Layer 7 of a small transformer language model trained on English Wikipedia (15 layers, counted from 0, width 128).
A neuron adds its activation times its output weights to the MLP's output. To switch it off is to set its activation to zero at one token and run the rest of the model.
A neuron's activation on a vector x is SiLU(gate . x + bias) times (in . x + bias), where the dot is the dot product.

Input weights of the MLP neurons that the questions are about. A number n stands for n times 0.0023.
n42 gate (bias -0.136): -42 -39 -37 88 35 120 10 -171 -111 -27 -55 153 76 65 -17 47 89 8 -65 -155 -65 -107 -3 30 148 93 127 94 250 -128 60 -151 132 -9 25 42 73 131 -54 -99 -36 130 -115 -6 -47 -1 -36 -61 145 155 -17 53 30 177 -4 -41 -162 7 148 -25 0 -95 4 80 77 -40 -47 -27 -130 113 31 13 -22 -92 -10 -48 -11 146 60 6 47 190 9 46 133 99 -38 -142 -69 16 10 -33 -104 60 216 -3 9 13 -6 93 0 -35 112 -182 -166 53 -59 234 -152 -67 -99 -3 -13 87 -121 38 -81 -211 140 -38 217 -119 -137 -138 92 96 -110 -83
n46 gate (bias -0.311): -275 -350 43 99 -14 -77 203 171 25 -177 110 57 172 -55 -64 -23 -9 46 -70 58 -1 -52 -125 -94 13 97 -15 -155 59 -87 152 33 -28 -68 -64 125 96 231 -76 -116 -8 -115 -70 168 126 -107 105 -152 -221 25 101 20 163 -5 131 -190 -241 -250 171 229 -192 -68 -58 73 62 26 183 -93 -134 107 88 0 118 -67 -134 -57 91 182 -177 -147 151 153 -116 37 -228 14 -63 34 39 72 -42 -135 -292 185 150 93 52 51 132 -21 80 16 34 -51 107 -75 -149 129 54 62 -33 212 -150 11 34 155 -132 -132 -167 -19 107 70 78 -174 114 89 110 -307
n203 gate (bias -0.186): 88 -149 19 113 49 -67 -55 -161 118 -125 36 2 115 289 115 187 256 132 -59 7 167 -124 135 -73 207 -165 -11 -4 -206 -130 329 -105 -20 -36 88 42 -63 177 -144 -169 222 -215 -203 128 107 -70 23 50 174 -73 -39 -72 -125 -90 -28 90 82 152 -52 60 45 -132 72 -56 45 -130 -3 36 -112 11 -8 -41 -37 35 121 -12 -123 -62 -154 -100 85 84 87 48 -77 -67 -112 144 -31 3 221 45 -239 -22 -5 -18 -87 -18 -87 -120 91 -13 -107 -81 -132 24 38 89 86 -22 172 142 128 -70 -119 -183 -164 -116 160 20 98 -62 142 -87 160 149 77 -189
n238 gate (bias -0.054): 76 -52 129 -184 -121 63 -50 60 212 -222 30 -115 275 -115 65 148 -14 165 1 55 96 -81 155 -94 -70 67 61 -172 -85 -154 -35 280 -9 2 -64 54 156 37 -15 5 133 -353 -55 -126 190 -68 64 -68 -123 -42 0 54 74 -164 -12 -72 92 59 154 75 -146 4 -69 -37 -68 71 -81 -18 -34 -13 -110 -88 77 25 -115 -128 21 107 -92 -73 -31 -101 17 -186 -231 75 102 -199 81 74 68 -73 -122 96 -37 177 154 -117 101 -160 -98 168 -40 -48 110 84 -196 55 -76 -169 109 -107 112 52 188 110 46 168 191 -166 57 -173 -177 134 11 -40 -127 52
n328 gate (bias -0.215): -78 35 -16 28 -86 -202 42 -23 -33 -11 -23 27 84 228 -78 26 -34 28 -147 -111 -265 -20 -52 140 -148 85 4 60 -118 68 49 -158 -136 -5 132 193 105 -73 200 -82 -152 -154 -148 -22 -30 -79 58 -20 -238 -42 -76 114 -107 100 82 -4 -144 45 80 70 229 202 -23 -48 54 -52 1 -38 -399 238 12 -107 -92 50 35 -57 27 -25 -76 -96 0 241 13 -41 94 37 189 292 16 -113 122 122 -166 91 -38 -157 123 126 166 44 -15 93 -90 217 -82 -149 -76 44 -155 -34 -93 -34 -96 44 -107 31 -171 -18 73 -59 84 177 -147 -19 8 16 -52 -6
n391 gate (bias -0.269): 103 -1 -157 23 105 178 202 -270 15 -176 34 219 -3 -99 3 -94 66 -6 -59 -113 19 -40 56 41 -44 155 98 109 -5 -96 -49 -40 -85 -75 -81 -28 -48 -396 -83 100 58 -91 -18 50 -301 190 251 -155 -192 -99 -57 208 -10 59 -74 4 -118 -142 145 -31 155 -95 -150 31 126 -23 135 24 -73 21 419 115 42 70 -14 -53 189 190 -150 79 87 22 -155 49 191 89 90 7 -89 115 -15 268 132 212 248 -47 -48 -176 55 -181 15 200 -155 62 -57 66 -108 -13 -66 5 -70 136 -37 307 -118 100 -104 63 -117 273 -187 151 24 14 97 -213 -10 -45
n459 gate (bias -0.160): 272 116 -80 93 86 -10 5 30 173 43 248 -101 26 104 115 133 197 -115 -30 -105 35 -15 167 -63 -173 35 -128 54 97 -7 -62 93 70 130 38 207 -96 85 -34 16 -24 4 121 -99 -48 75 -30 92 -183 23 9 38 128 72 211 128 120 -76 6 -92 -75 19 26 -83 -45 15 22 63 27 -53 222 -81 -124 -161 24 253 70 -126 -90 -145 144 52 198 -61 51 65 -41 -265 -90 56 88 -33 -147 121 87 46 -26 -166 -33 52 -204 -38 86 168 -13 5 91 -166 69 -145 -78 12 -50 63 -54 70 -243 -148 -115 151 -222 -39 -101 164 -258 -44 66 -185
n465 gate (bias -0.149): 9 -44 64 -165 -100 38 68 174 -95 -200 26 82 -49 -54 4 68 63 140 47 -6 31 39 -151 -9 85 -123 177 -53 12 -20 -80 233 -125 79 -53 -84 -44 32 -86 -70 91 110 -49 21 -57 -18 114 28 129 -39 -58 -292 -90 -80 -110 -75 16 136 222 -86 155 125 213 -25 219 138 -68 -42 -178 178 -15 137 89 -110 99 125 9 250 -98 18 -7 132 141 -134 -101 52 -178 127 2 66 110 -18 -99 83 24 -1 -125 66 -99 -141 -29 97 -153 -110 196 167 37 -62 81 -16 -136 -48 -86 -357 93 6 -98 -221 106 39 -82 136 160 -84 71 31 -154 139
n42 in (bias -0.034): -155 36 64 -68 -132 189 28 -138 1 -99 -204 -97 -46 95 -38 -79 -114 11 -33 14 -129 -75 -28 46 135 -123 245 50 360 -159 21 -140 35 -12 -75 49 -72 198 33 -18 -221 55 -65 -21 178 26 77 -155 279 -142 141 -16 -140 321 166 -29 -132 24 181 -62 -107 177 -90 -185 143 -38 -21 -52 72 122 -18 -43 -12 4 -11 29 107 45 52 -107 -99 41 9 42 31 45 -11 -231 65 148 206 -17 32 139 73 12 39 143 144 118 -260 -206 121 -168 -273 -109 26 136 -60 -5 -6 -31 -18 92 -155 17 -114 -49 2 -69 151 -94 -129 -122 182 3 14 -53
n46 in (bias -0.071): 144 -253 -136 -194 -127 -10 -37 144 78 -275 108 -19 36 140 149 13 -241 -100 56 -44 297 31 -22 155 -37 -2 -79 79 122 -141 -199 -44 37 66 -6 96 88 -101 79 326 -112 132 120 93 -41 -11 137 42 -87 -136 -166 103 275 46 -8 -33 -47 -49 221 -82 -117 33 -173 -26 55 363 76 -31 176 -206 -76 -198 -219 -135 -262 8 3 -43 -134 -80 19 -78 250 14 4 241 -137 -265 -58 -78 -16 -66 -20 282 65 209 -91 101 129 -11 197 228 -49 144 116 80 -25 123 -141 231 24 -18 -121 -166 41 14 88 -144 129 24 -29 -131 14 -16 163 162 -55 -21
n203 in (bias 0.151): -32 180 65 58 -90 -106 226 183 120 -88 35 86 -207 201 -110 112 -106 -280 265 62 -165 73 172 11 41 -104 52 -173 -12 151 11 10 -27 57 -12 87 -9 -40 -65 212 -275 96 272 96 352 -97 -12 5 321 34 23 113 -7 57 71 -25 -87 106 35 17 30 26 -1 173 138 184 -81 -19 -60 70 55 -126 -87 -27 -88 -55 211 -203 -25 -328 17 19 -22 78 -150 -84 -76 112 -175 87 -83 -18 96 -102 144 137 -80 103 181 -19 85 13 -226 5 277 -107 -12 53 -89 285 -94 68 -6 -108 28 49 81 -40 78 193 72 -167 -272 -185 68 112 -10 -73
n238 in (bias -0.067): 147 204 -92 -229 -72 92 32 6 158 -123 -160 98 122 100 96 -18 -45 -160 -40 73 -28 36 150 98 40 -18 238 49 65 -69 113 -56 50 -22 -199 -67 108 -99 15 141 38 -40 65 0 -170 -73 177 -97 167 34 102 188 131 -134 171 34 34 28 -6 185 69 -175 -91 -31 -48 83 35 200 -44 4 -87 -233 -110 100 -207 -14 2 79 -93 -60 -260 -40 72 -164 -88 131 56 -70 100 -5 -187 55 155 -200 -151 101 51 -39 -20 -183 52 85 -69 84 102 128 233 -28 -45 -217 31 -41 128 42 95 89 105 166 102 -150 117 -200 1 12 -8 3 27 70
n328 in (bias 0.056): 233 340 144 241 -272 73 172 33 68 -79 -1 -63 86 34 -70 44 -119 -194 65 -99 99 -200 -42 97 -208 11 243 107 -31 -55 58 -335 78 85 -141 149 89 31 18 109 -121 53 -46 -120 101 -52 -72 -79 -25 -30 -19 84 8 62 6 -200 46 10 39 -124 186 -316 -22 -127 166 445 28 -103 110 139 -35 6 20 129 -346 164 -52 245 -92 -18 -214 201 189 40 14 156 -85 17 217 114 -142 -12 -12 -87 59 28 88 -51 -20 80 -74 -106 25 255 1 103 214 -88 -217 32 -172 -70 72 -30 -26 18 -8 16 -251 258 -50 -160 -181 -97 36 209 92 8
n391 in (bias 0.142): -132 79 74 -34 123 -70 49 -1 -192 -28 70 -149 -9 -173 -107 166 -191 196 -138 -54 -30 -71 228 -103 -28 224 -31 98 -116 -120 -241 93 -184 181 122 117 -161 13 153 -160 113 -58 4 469 226 26 39 -90 -273 -41 175 -21 -273 -93 -121 84 33 82 -174 106 -19 -38 166 123 56 -101 -35 -200 52 21 177 -102 -94 -153 -115 263 83 18 248 -142 138 -66 20 104 155 -126 -9 -97 106 119 -1 78 -108 -68 -20 140 13 131 -27 -24 163 27 50 155 -129 65 -33 17 15 59 -127 69 -122 -71 90 -63 -285 224 1 222 -102 -117 202 -215 9 -207 72 -108
n459 in (bias -0.155): 24 -72 83 -160 -47 -202 68 162 77 61 -157 30 -132 -55 -55 -62 -5 -104 -76 -64 0 -32 60 -12 -226 -158 -72 -119 -54 199 -121 256 55 137 136 -80 -5 -70 -80 50 -222 56 -138 -197 150 20 138 -27 -31 -112 116 -118 297 21 132 -41 132 -256 43 -145 110 -6 -33 -46 36 49 -51 -136 -10 -89 61 -207 34 32 33 26 -105 29 -200 335 114 26 149 51 -76 29 -82 -71 86 -190 -111 -41 -116 138 -138 -76 -79 78 -160 -15 39 -99 -188 54 40 -245 231 138 169 -155 55 -109 -62 -54 -165 68 14 -260 -30 -77 120 79 -12 39 -124 88 110 -9
n465 in (bias -0.082): -25 134 61 38 -210 -85 -158 311 152 -40 -154 8 -275 -52 -122 67 7 -15 -148 71 92 3 142 134 128 -8 93 56 -207 84 -329 184 25 -1 70 -56 140 -96 114 105 34 -63 100 452 -1 22 -75 -131 -58 -226 -33 120 167 -217 -233 119 67 38 250 -196 24 -91 124 -164 144 50 102 79 29 -19 214 90 -66 -35 4 -172 120 163 -241 113 258 49 88 71 -75 -77 -29 -28 -102 -297 -73 43 -73 -56 -20 -31 -39 121 37 -95 -221 45 -108 2 56 -50 -141 79 76 -38 -253 55 -21 83 -31 43 -140 -101 -209 -97 -48 177 -161 30 -195 5 -86 54

Output weights of the MLP neurons that the questions are about. A number n stands for n times 0.0016.
n42: -1 -46 -47 -117 -78 30 72 145 95 135 -6 -85 -101 -146 -58 151 -206 -6 -204 25 -42 30 -62 1 -114 130 23 -36 -146 98 -81 -53 42 63 -23 59 159 -42 -41 75 -93 -56 183 -75 42 95 217 173 -90 32 -125 82 -330 -76 -77 134 17 -47 -67 75 -51 172 -84 14 119 48 -74 66 152 -12 15 45 -4 84 -51 79 56 33 11 137 -118 -16 -262 -104 -227 54 -46 -81 266 20 -209 63 4 -238 -18 -37 33 -96 -105 15 -123 -117 -106 -7 88 84 -4 -266 121 43 184 -47 -27 -96 -120 120 61 49 -3 114 -157 109 60 193 -5 -134 39 -3
n46: 133 -330 72 -162 -154 -47 215 184 -112 -140 5 3 101 -21 237 160 39 -344 -236 35 -171 131 -4 10 -77 155 -93 205 63 -109 -171 -204 160 245 11 208 198 -68 -194 -137 -84 -2 -7 15 -50 -42 -11 -45 -220 -16 5 187 87 104 51 -206 -40 -36 166 81 -160 49 -209 -28 173 103 220 96 67 -19 38 -12 -67 -229 -42 14 -253 11 -73 67 80 167 -32 -44 -10 123 -144 -150 159 100 52 -33 -30 123 -29 78 137 -92 42 -31 162 -6 -62 -36 123 135 -287 80 -137 -14 128 -41 -266 -223 184 183 -25 -167 -132 70 -78 -60 -210 60 154 50 52 -131
n203: -168 -26 63 -214 -157 -33 -20 165 56 -7 -48 -330 -383 -15 -72 48 -216 -89 20 67 69 69 47 -35 -327 73 -30 142 -137 -5 -95 12 64 -49 7 -20 38 -173 -31 -74 59 -9 234 -5 123 -271 57 486 59 -70 81 103 -139 45 16 -204 161 172 131 -51 -62 280 -332 33 -309 97 386 36 -12 -94 -81 -67 13 91 27 168 -87 0 -38 -197 31 62 -54 71 -20 -74 6 19 -13 0 -22 0 9 -129 -84 43 -146 -53 62 -108 -115 -97 -26 -29 85 -122 -87 -200 -79 359 -128 -67 -78 134 153 -9 33 14 37 -11 -234 137 -74 150 64 0 -48 76
n238: -112 131 -124 -107 -193 39 141 -61 -48 208 29 -22 -58 62 -63 -280 -92 -125 123 153 -181 57 106 -54 -148 -93 -39 -28 145 -25 14 82 146 -107 -29 -112 287 94 -137 -11 -16 -149 187 13 -55 15 13 129 53 16 81 98 -148 -94 78 97 78 54 -139 59 -9 93 87 -225 -66 -36 117 -95 85 54 -164 137 6 -81 231 145 157 107 60 5 16 208 -45 -98 114 160 124 133 -17 168 -197 87 177 44 14 -77 -9 -3 -44 23 292 29 -63 38 -50 -19 14 11 -13 -109 -34 129 -14 -83 127 -114 95 -165 -43 -131 -221 -92 47 150 -164 18 -102 179
n328: -75 42 388 91 -142 -140 -56 91 -216 77 182 -101 -97 -39 -106 -2 -120 -265 302 -36 -61 29 -262 311 29 -167 -4 100 -217 -118 -82 -156 49 85 -142 -36 103 -10 96 -182 -173 45 417 52 93 -183 -108 217 244 21 -234 -121 203 124 -32 -148 -92 72 -99 -26 -154 82 -25 -22 148 9 193 -366 22 -3 -121 -114 65 96 -214 -88 84 -142 15 -139 -208 239 -67 44 -60 -39 -165 -10 270 -104 56 55 300 131 -205 52 -243 56 -2 51 -111 41 -143 16 -211 -92 25 -4 -41 14 3 32 -112 -48 52 95 -66 -31 71 -31 -154 145 168 58 75 -159 -64 10
n391: -63 51 -193 -240 85 209 -7 276 118 47 -203 -199 -24 -148 -217 -33 105 -52 -12 -165 -103 114 -155 -99 -6 -131 103 330 77 93 44 -103 -47 225 22 0 4 177 204 -238 -67 -76 -148 -19 -128 -49 14 33 259 -9 -86 -89 -21 -92 -183 -100 51 -96 -114 56 -459 187 61 -9 -144 -114 -67 92 22 -63 -244 104 5 -69 58 107 126 -134 68 -81 347 -90 -162 -69 -189 103 -96 -168 -123 51 205 -11 -128 56 -173 39 54 40 52 -184 286 -15 222 -226 -264 -139 121 18 -251 56 -25 105 -95 -25 87 47 -260 -78 -114 -90 16 -7 -244 36 -96 55 112 -37
n459: -232 -134 199 -49 -128 -123 -57 -81 -68 65 127 -54 7 -75 -6 -168 193 15 20 29 -144 -9 -87 -52 120 3 -5 150 -177 77 99 -15 -44 20 151 -57 161 195 -58 -99 -75 37 19 -194 -114 -19 -12 -16 -9 -124 4 -115 -381 58 82 45 -108 -193 67 81 91 -34 -170 -197 -104 -49 -44 -23 -78 -253 -138 39 -153 -115 50 30 -188 -67 99 123 -60 3 95 -140 119 -1 -102 79 -46 89 101 46 7 75 46 -210 -81 55 30 -109 -19 -56 -12 96 141 -54 -77 -292 -151 225 -189 -100 -173 0 208 -146 61 50 4 -125 -36 -60 -183 -82 95 -70 -206 78
n465: -82 9 91 23 -28 -28 36 110 54 -32 17 -132 -67 -188 72 -86 178 -49 85 -210 -56 69 149 -30 -65 -141 95 -7 89 138 -193 105 -60 -120 50 -116 -56 -6 -227 -70 38 179 -149 69 126 -4 310 -37 -80 19 34 46 -117 -118 -32 21 86 194 170 -204 59 0 -61 70 -227 165 -42 90 150 -110 129 105 25 170 -325 -58 -8 -40 -68 62 148 -69 11 3 -130 5 -1 -11 -154 -131 -98 -334 -183 12 308 64 61 95 -2 320 151 -110 170 66 201 -57 251 -99 217 89 49 -271 -42 -32 62 -310 -20 -73 -96 79 42 -114 161 -90 206 59 89 1

Each question names a token from some text and the token that comes next. It shows the vector x that enters the MLP there. A number n stands for n times 0.0037.

Then comes g, the gradient of the next token's log-probability with respect to the MLP's output, scaled to length 1. A neuron's effect is roughly proportional to its activation times (output weights . g). A number n stands for n times 0.00069.

"ito", then "ls"
x: -23 97 -28 -112 26 -221 -10 4 -1 146 233 -87 80 -129 36 6 -71 11 -224 -47 18 -52 39 -20 37 31 -261 -1 -112 138 -4 -52 127 166 -193 -41 83 28 -15 56 -34 -107 226 164 -24 286 46 147 33 4 3 55 -64 -246 -3 17 198 22 -96 175 -48 -101 141 -22 227 -111 -100 -65 189 -32 -208 41 -26 134 181 5 53 -49 110 65 79 -35 -221 -58 -76 94 107 27 77 -55 27 -90 70 -13 68 -60 75 -126 48 -75 166 -85 140 60 6 -90 -221 -66 33 48 88 85 27 -99 33 -9 4 165 9 -46 -97 175 6 37 -37 47 -77 -117
g: 22 61 6 190 -30 1 60 -8 -103 -185 -146 63 251 -84 58 -21 117 -124 -175 126 68 -13 -302 -159 368 -92 -217 38 -269 -139 -234 -40 166 53 136 126 -162 -18 113 -62 169 10 -99 -19 -93 21 -3 127 179 -87 -230 78 -168 -126 -1 -96 -55 -21 184 89 -129 111 -221 75 88 4 28 -130 -153 -22 -107 -46 34 -79 -144 175 -161 -14 -23 -89 18 -13 -40 134 302 80 70 -55 -106 238 -117 -81 79 86 -204 -21 -12 111 -126 22 -121 -36 111 47 -74 134 -102 213 -68 146 169 7 -181 -290 -45 46 -46 -124 87 124 128 168 -118 -178 -135 -170 -32 35
Which two neurons, each switched off alone, lower its probability most, in order? n46, n328

"ap", then "ri"
x: -24 134 -10 -148 -11 121 198 1 74 99 -11 -48 207 -157 149 36 -151 -80 0 81 220 -84 54 209 -121 31 2 -50 -82 94 23 -112 190 10 14 -74 -87 -49 -38 -42 147 -56 102 260 168 119 -88 -17 -125 118 -40 200 -80 -111 -127 -10 102 -79 -7 -124 -31 137 30 138 107 -66 90 -163 160 -74 41 44 -29 -27 142 -61 -192 -37 198 65 35 -84 -207 -96 -11 -50 -100 163 48 29 -9 -160 -25 43 -51 -52 26 -144 82 -84 -79 165 127 -82 14 -7 -61 -65 -87 57 151 -16 8 2 -89 -39 48 121 -3 52 -154 -12 -40 4 33 -22 -40 35
g: 129 81 -117 18 -6 -26 168 -4 221 260 108 -210 107 -120 104 -94 150 -90 -59 -331 168 38 -173 -168 -67 -112 81 44 11 22 -41 -69 87 -12 -83 -228 207 104 7 117 -116 96 -136 -99 -110 169 -17 70 95 -27 -190 -70 -42 -181 -93 -147 83 224 -89 75 -50 119 43 141 -57 85 -190 235 37 56 143 88 -125 49 -23 -69 222 126 24 -30 39 -53 9 158 73 -88 -275 -216 -14 146 -97 6 -7 75 -24 -127 46 55 208 -75 82 -3 238 -101 169 72 134 234 -58 -36 -43 -57 34 -306 131 122 -76 -133 175 -55 4 362 77 -74 -122 201 -150 84
Which neuron, switched off, lowers the next token's probability most? n391

"ho", then "ny"
x: 12 -31 -35 86 -85 -162 122 73 125 92 -76 -36 60 -139 -1 11 -48 -63 -332 4 -16 1 228 48 96 18 -132 -8 19 -20 -7 -96 96 45 -15 -59 78 17 72 254 141 -98 51 298 47 235 25 221 48 24 58 -87 -56 -19 47 -80 115 25 61 65 -147 18 36 95 131 8 -115 50 171 -98 -136 63 -164 -18 -36 -45 -110 70 21 -230 73 -211 -107 -38 -241 -163 35 100 -88 -150 116 -53 70 79 -9 -79 -93 2 -1 -55 65 101 149 -84 208 27 -65 -9 83 7 44 -239 20 -65 -73 -31 -64 -54 72 177 -135 29 -83 -32 146 113 -114 -48
g: 24 82 -175 44 51 190 -91 -32 -101 193 18 -98 74 62 60 -49 207 -145 -61 -22 -36 131 -32 16 -148 194 -54 6 -279 24 9 239 -8 -42 161 -102 -16 -65 -82 -66 14 184 -35 -146 49 -102 19 101 10 -32 126 9 69 -203 -110 58 26 2 163 252 -279 -138 124 -121 -58 97 -160 154 94 -25 95 -80 186 -94 -337 206 -241 31 73 -82 188 -13 -109 187 139 -7 33 119 -95 -15 126 -20 43 -121 0 209 -70 215 -94 -106 -189 48 -66 75 213 -254 17 30 -146 97 -132 36 192 -9 -190 -107 -82 21 66 148 166 180 95 -184 342 -200 63 -52
Which neuron, switched off, lowers the next token's probability most? n203

" Pat", then "el"
x: -150 163 -1 30 160 -64 -101 7 70 -75 -72 44 -36 -3 -86 63 -21 -82 -282 35 43 46 194 31 -5 -33 130 103 26 42 -84 -2 67 -3 -34 -90 76 44 34 16 -76 263 189 108 188 317 -91 124 33 139 36 4 -97 -147 -11 -3 -38 40 61 -50 -51 57 41 17 -68 68 99 78 63 46 -110 -1 8 97 -84 -58 3 -74 120 2 83 -115 52 -111 5 22 -74 -13 -68 55 -83 -201 8 12 19 33 10 -145 93 -43 28 -58 143 -146 -47 5 64 -54 124 71 -23 127 15 157 -77 119 -53 -37 -45 157 70 114 -63 -43 -8 -43 69 43
g: 107 -152 -159 -170 -117 -13 -85 -71 27 -24 -313 39 -102 -43 338 -32 77 -56 -18 124 182 -46 -73 -116 71 24 69 125 -131 64 -321 79 137 -97 -34 10 -30 213 145 -97 -55 -68 -101 -134 80 75 -200 123 114 27 66 211 59 9 103 60 -268 196 136 -70 -244 -63 271 -14 -101 49 46 107 -23 -86 -44 101 60 -54 60 -228 16 -23 123 38 -52 18 45 -265 -224 -110 73 9 -9 29 316 166 -111 24 -196 -3 -103 -46 -154 -235 34 -90 92 76 157 -185 268 43 37 36 -99 98 -125 98 -111 -83 105 -183 -133 40 -175 51 133 167 155 -125 122 -36
Which neuron, switched off, raises the next token's probability most? n391

"ed", then "\n"
x: 84 73 17 52 -12 69 86 81 35 12 -36 54 -70 39 -163 139 -130 -42 -260 1 -106 -72 -71 -3 56 0 7 -147 48 -58 10 -144 241 234 -127 19 97 19 228 -28 17 87 59 -24 106 34 -133 65 -69 133 -22 80 -90 -71 -78 91 52 -5 0 239 -138 -158 24 -83 14 66 6 -105 192 7 101 20 -70 24 187 54 -95 -105 86 -32 -31 -17 180 -117 -81 -32 -65 63 121 62 -154 123 39 -65 52 57 -45 30 16 81 90 36 -36 -4 102 -74 -35 4 32 -83 -98 -27 166 24 98 -126 96 -138 -106 -61 1 147 122 -15 -43 -164 -71 133
g: 60 -200 -82 -37 -152 -69 168 -150 22 -116 7 -93 205 -13 65 74 140 -65 23 180 9 -15 129 113 -23 -96 66 -216 -15 -64 -15 342 -24 279 351 168 -50 -129 27 77 203 -60 -33 -50 155 118 183 -101 9 -21 14 51 -103 195 227 -129 -39 -60 -65 -163 36 -218 -57 133 -146 18 162 -144 97 139 103 8 -57 -137 -26 72 -27 270 61 139 -18 -16 197 -41 58 179 -51 -65 -147 94 -99 -237 -10 155 -1 -28 9 146 -106 -134 -243 -34 -152 187 54 -32 257 -283 25 97 154 129 94 -108 26 -260 -139 -101 -70 36 -17 -9 -86 -36 102 148 -194 81
Which neuron, switched off, lowers the next token's probability most? n328

"|", then " 10"
x: -27 -15 43 11 34 25 -19 19 59 63 -49 -43 -8 26 -47 34 -14 -16 102 6 -100 -78 -54 -100 28 -68 23 43 41 -84 11 -104 -37 -74 -90 74 -11 -8 35 4 -68 17 86 -80 105 -100 -20 185 -49 -45 11 98 -147 35 -81 -38 8 12 -1 -22 44 -92 66 55 55 6 -24 -22 -24 138 33 3 103 77 -14 48 -3 -5 30 64 -65 36 -59 -21 -3 39 24 -33 92 -1 46 102 22 72 -92 -38 -7 23 105 -23 10 11 -76 1 40 55 -111 4 -66 -69 -36 7 -58 -36 -46 -111 50 95 -40 16 -17 10 83 -59 69 58 -8 25
g: -43 29 128 -115 78 -124 -79 -134 104 126 -95 204 -99 -65 -122 -131 26 -247 215 8 -133 -148 159 -147 -28 40 74 83 233 -9 -17 -28 199 -82 75 84 -210 -149 -70 -28 -55 126 227 -71 -302 -25 -86 -176 96 -71 -178 -125 87 50 -195 238 -72 -15 -215 6 61 49 42 28 74 163 -48 -140 117 -22 -57 -90 114 -105 42 -158 222 -16 72 127 187 -63 27 -157 131 100 -189 157 -17 -30 211 118 131 -244 -71 -48 -123 -277 196 -29 -2 73 -11 15 6 -90 -88 -58 38 -93 16 155 -29 -337 -74 3 76 -68 -164 -47 -265 -89 -13 104 142 -92 292 -144
Which neuron, switched off, lowers the next token's probability most? n328

" One", then " Battle"
x: -43 55 73 -88 -25 106 -10 58 97 -32 9 46 35 22 -30 40 -46 85 -110 63 -57 49 99 -19 -98 40 56 -10 52 3 80 -40 36 10 -102 167 24 160 36 44 14 84 154 -58 35 55 56 -91 -11 -51 37 106 -123 60 95 -108 107 90 67 -86 -106 -206 89 5 149 76 98 -30 7 -18 55 -26 26 -40 -85 88 -13 -32 155 -16 81 -90 -50 137 89 -21 61 49 -59 -114 -79 -182 -15 30 -135 -32 100 -14 94 127 -9 -69 101 -60 18 -79 -87 -121 4 -23 -21 142 46 -171 -33 -64 -144 -122 -21 26 -81 90 -98 55 -75 -47 -4 64
g: 56 48 28 -24 59 -204 161 176 -95 95 -96 -103 80 -280 31 138 -27 18 91 -93 39 -3 133 -242 -208 -33 12 290 109 243 195 127 71 233 16 -135 140 84 78 38 -13 0 -41 -19 -222 -145 -155 101 26 -100 -208 -110 66 217 -38 -141 -20 108 -99 -11 195 116 -56 79 -17 124 18 -38 50 -26 138 161 -91 5 -117 -116 14 -105 -100 -38 44 233 -106 -23 84 -194 107 -153 109 328 234 -144 299 61 -196 -55 78 -199 189 -189 -105 -30 -90 -135 -109 106 -97 52 55 52 43 -4 -113 73 -217 -128 43 -173 79 101 -90 -17 -81 -83 -237 -22 61 -223
Which neuron, switched off, raises the next token's probability most? n391

" anth", then "ology"
x: -45 -8 -42 -36 32 -137 31 -45 199 -42 -230 -115 -157 38 22 -123 -38 -50 -153 104 -205 -68 106 50 -42 20 -6 83 -40 8 -33 -63 -66 -120 -86 18 55 -74 -64 69 11 -31 110 75 89 165 33 64 -35 -27 70 188 -101 -90 173 10 43 83 237 -41 -405 28 41 2 -6 -43 121 4 -55 75 -62 -19 -60 -52 -101 40 -74 -59 83 -55 96 17 -162 -98 -110 -45 -196 -87 118 -76 -8 -127 11 122 13 -61 -57 41 77 81 -7 -86 71 -187 58 71 30 -15 -109 52 69 116 64 -8 -43 73 108 -159 -18 14 -13 -25 -89 -27 54 95 57 -66
g: 232 -139 -96 67 -232 -52 -69 138 95 -78 219 -79 46 -118 117 189 87 55 75 75 -152 -103 -185 52 38 -130 61 23 -48 -206 -222 53 -15 -169 23 267 -49 -129 -90 -209 -36 -4 -76 166 -77 -82 103 11 -226 -12 227 52 102 66 81 -102 110 14 181 129 48 9 -12 -90 85 152 87 -115 -159 319 28 -5 125 -56 224 -142 -65 -144 -61 -7 199 199 -127 208 -22 -178 -176 -101 -94 35 183 53 58 -9 35 -49 98 -204 132 124 -22 91 45 52 96 65 -23 -206 -92 -173 -28 -166 -280 202 63 -8 -60 68 -102 -151 -11 22 -49 123 266 80 323 -6
Which neuron, switched off, lowers the next token's probability most? n46

" Th", then "ous"
x: 25 205 -29 -129 -40 -109 157 -72 155 -17 -41 28 9 29 -114 52 -144 -27 -361 14 -76 -76 258 93 -117 73 32 148 2 3 -87 -71 7 -4 -52 57 -78 117 -61 -19 99 115 78 22 6 220 -93 -45 -6 -11 -72 150 -100 -2 3 63 168 46 181 18 47 114 46 -78 164 -157 -40 -38 110 -66 26 -37 -8 117 -24 -7 51 -55 104 -67 168 -22 -107 58 106 -52 -11 -78 -24 8 -54 -256 -13 136 -121 -59 65 10 20 83 -82 101 90 -106 62 -86 2 56 63 73 -21 93 94 -28 -134 24 99 -98 23 25 50 65 -48 -15 -87 158 -45 55
g: 41 78 10 23 -222 121 -4 178 201 92 19 -71 88 41 -57 251 -93 42 -128 -12 -121 -11 96 -213 312 250 65 -100 -282 26 166 -81 83 124 96 45 67 -162 77 32 -105 168 70 -78 228 74 44 104 -23 -111 -39 29 120 171 -439 -6 86 62 -17 22 111 -43 27 -58 39 -243 28 17 -124 64 12 141 -38 58 -119 72 41 15 -86 66 154 79 -111 106 -60 -24 26 101 129 53 9 56 -181 -38 -162 248 -122 -118 -165 -9 -104 -88 -81 -36 130 144 276 -104 69 -172 268 311 -6 -45 -99 -23 -109 -103 62 73 123 -24 -151 70 259 -186 6 -237
Which neuron, switched off, raises the next token's probability most? n459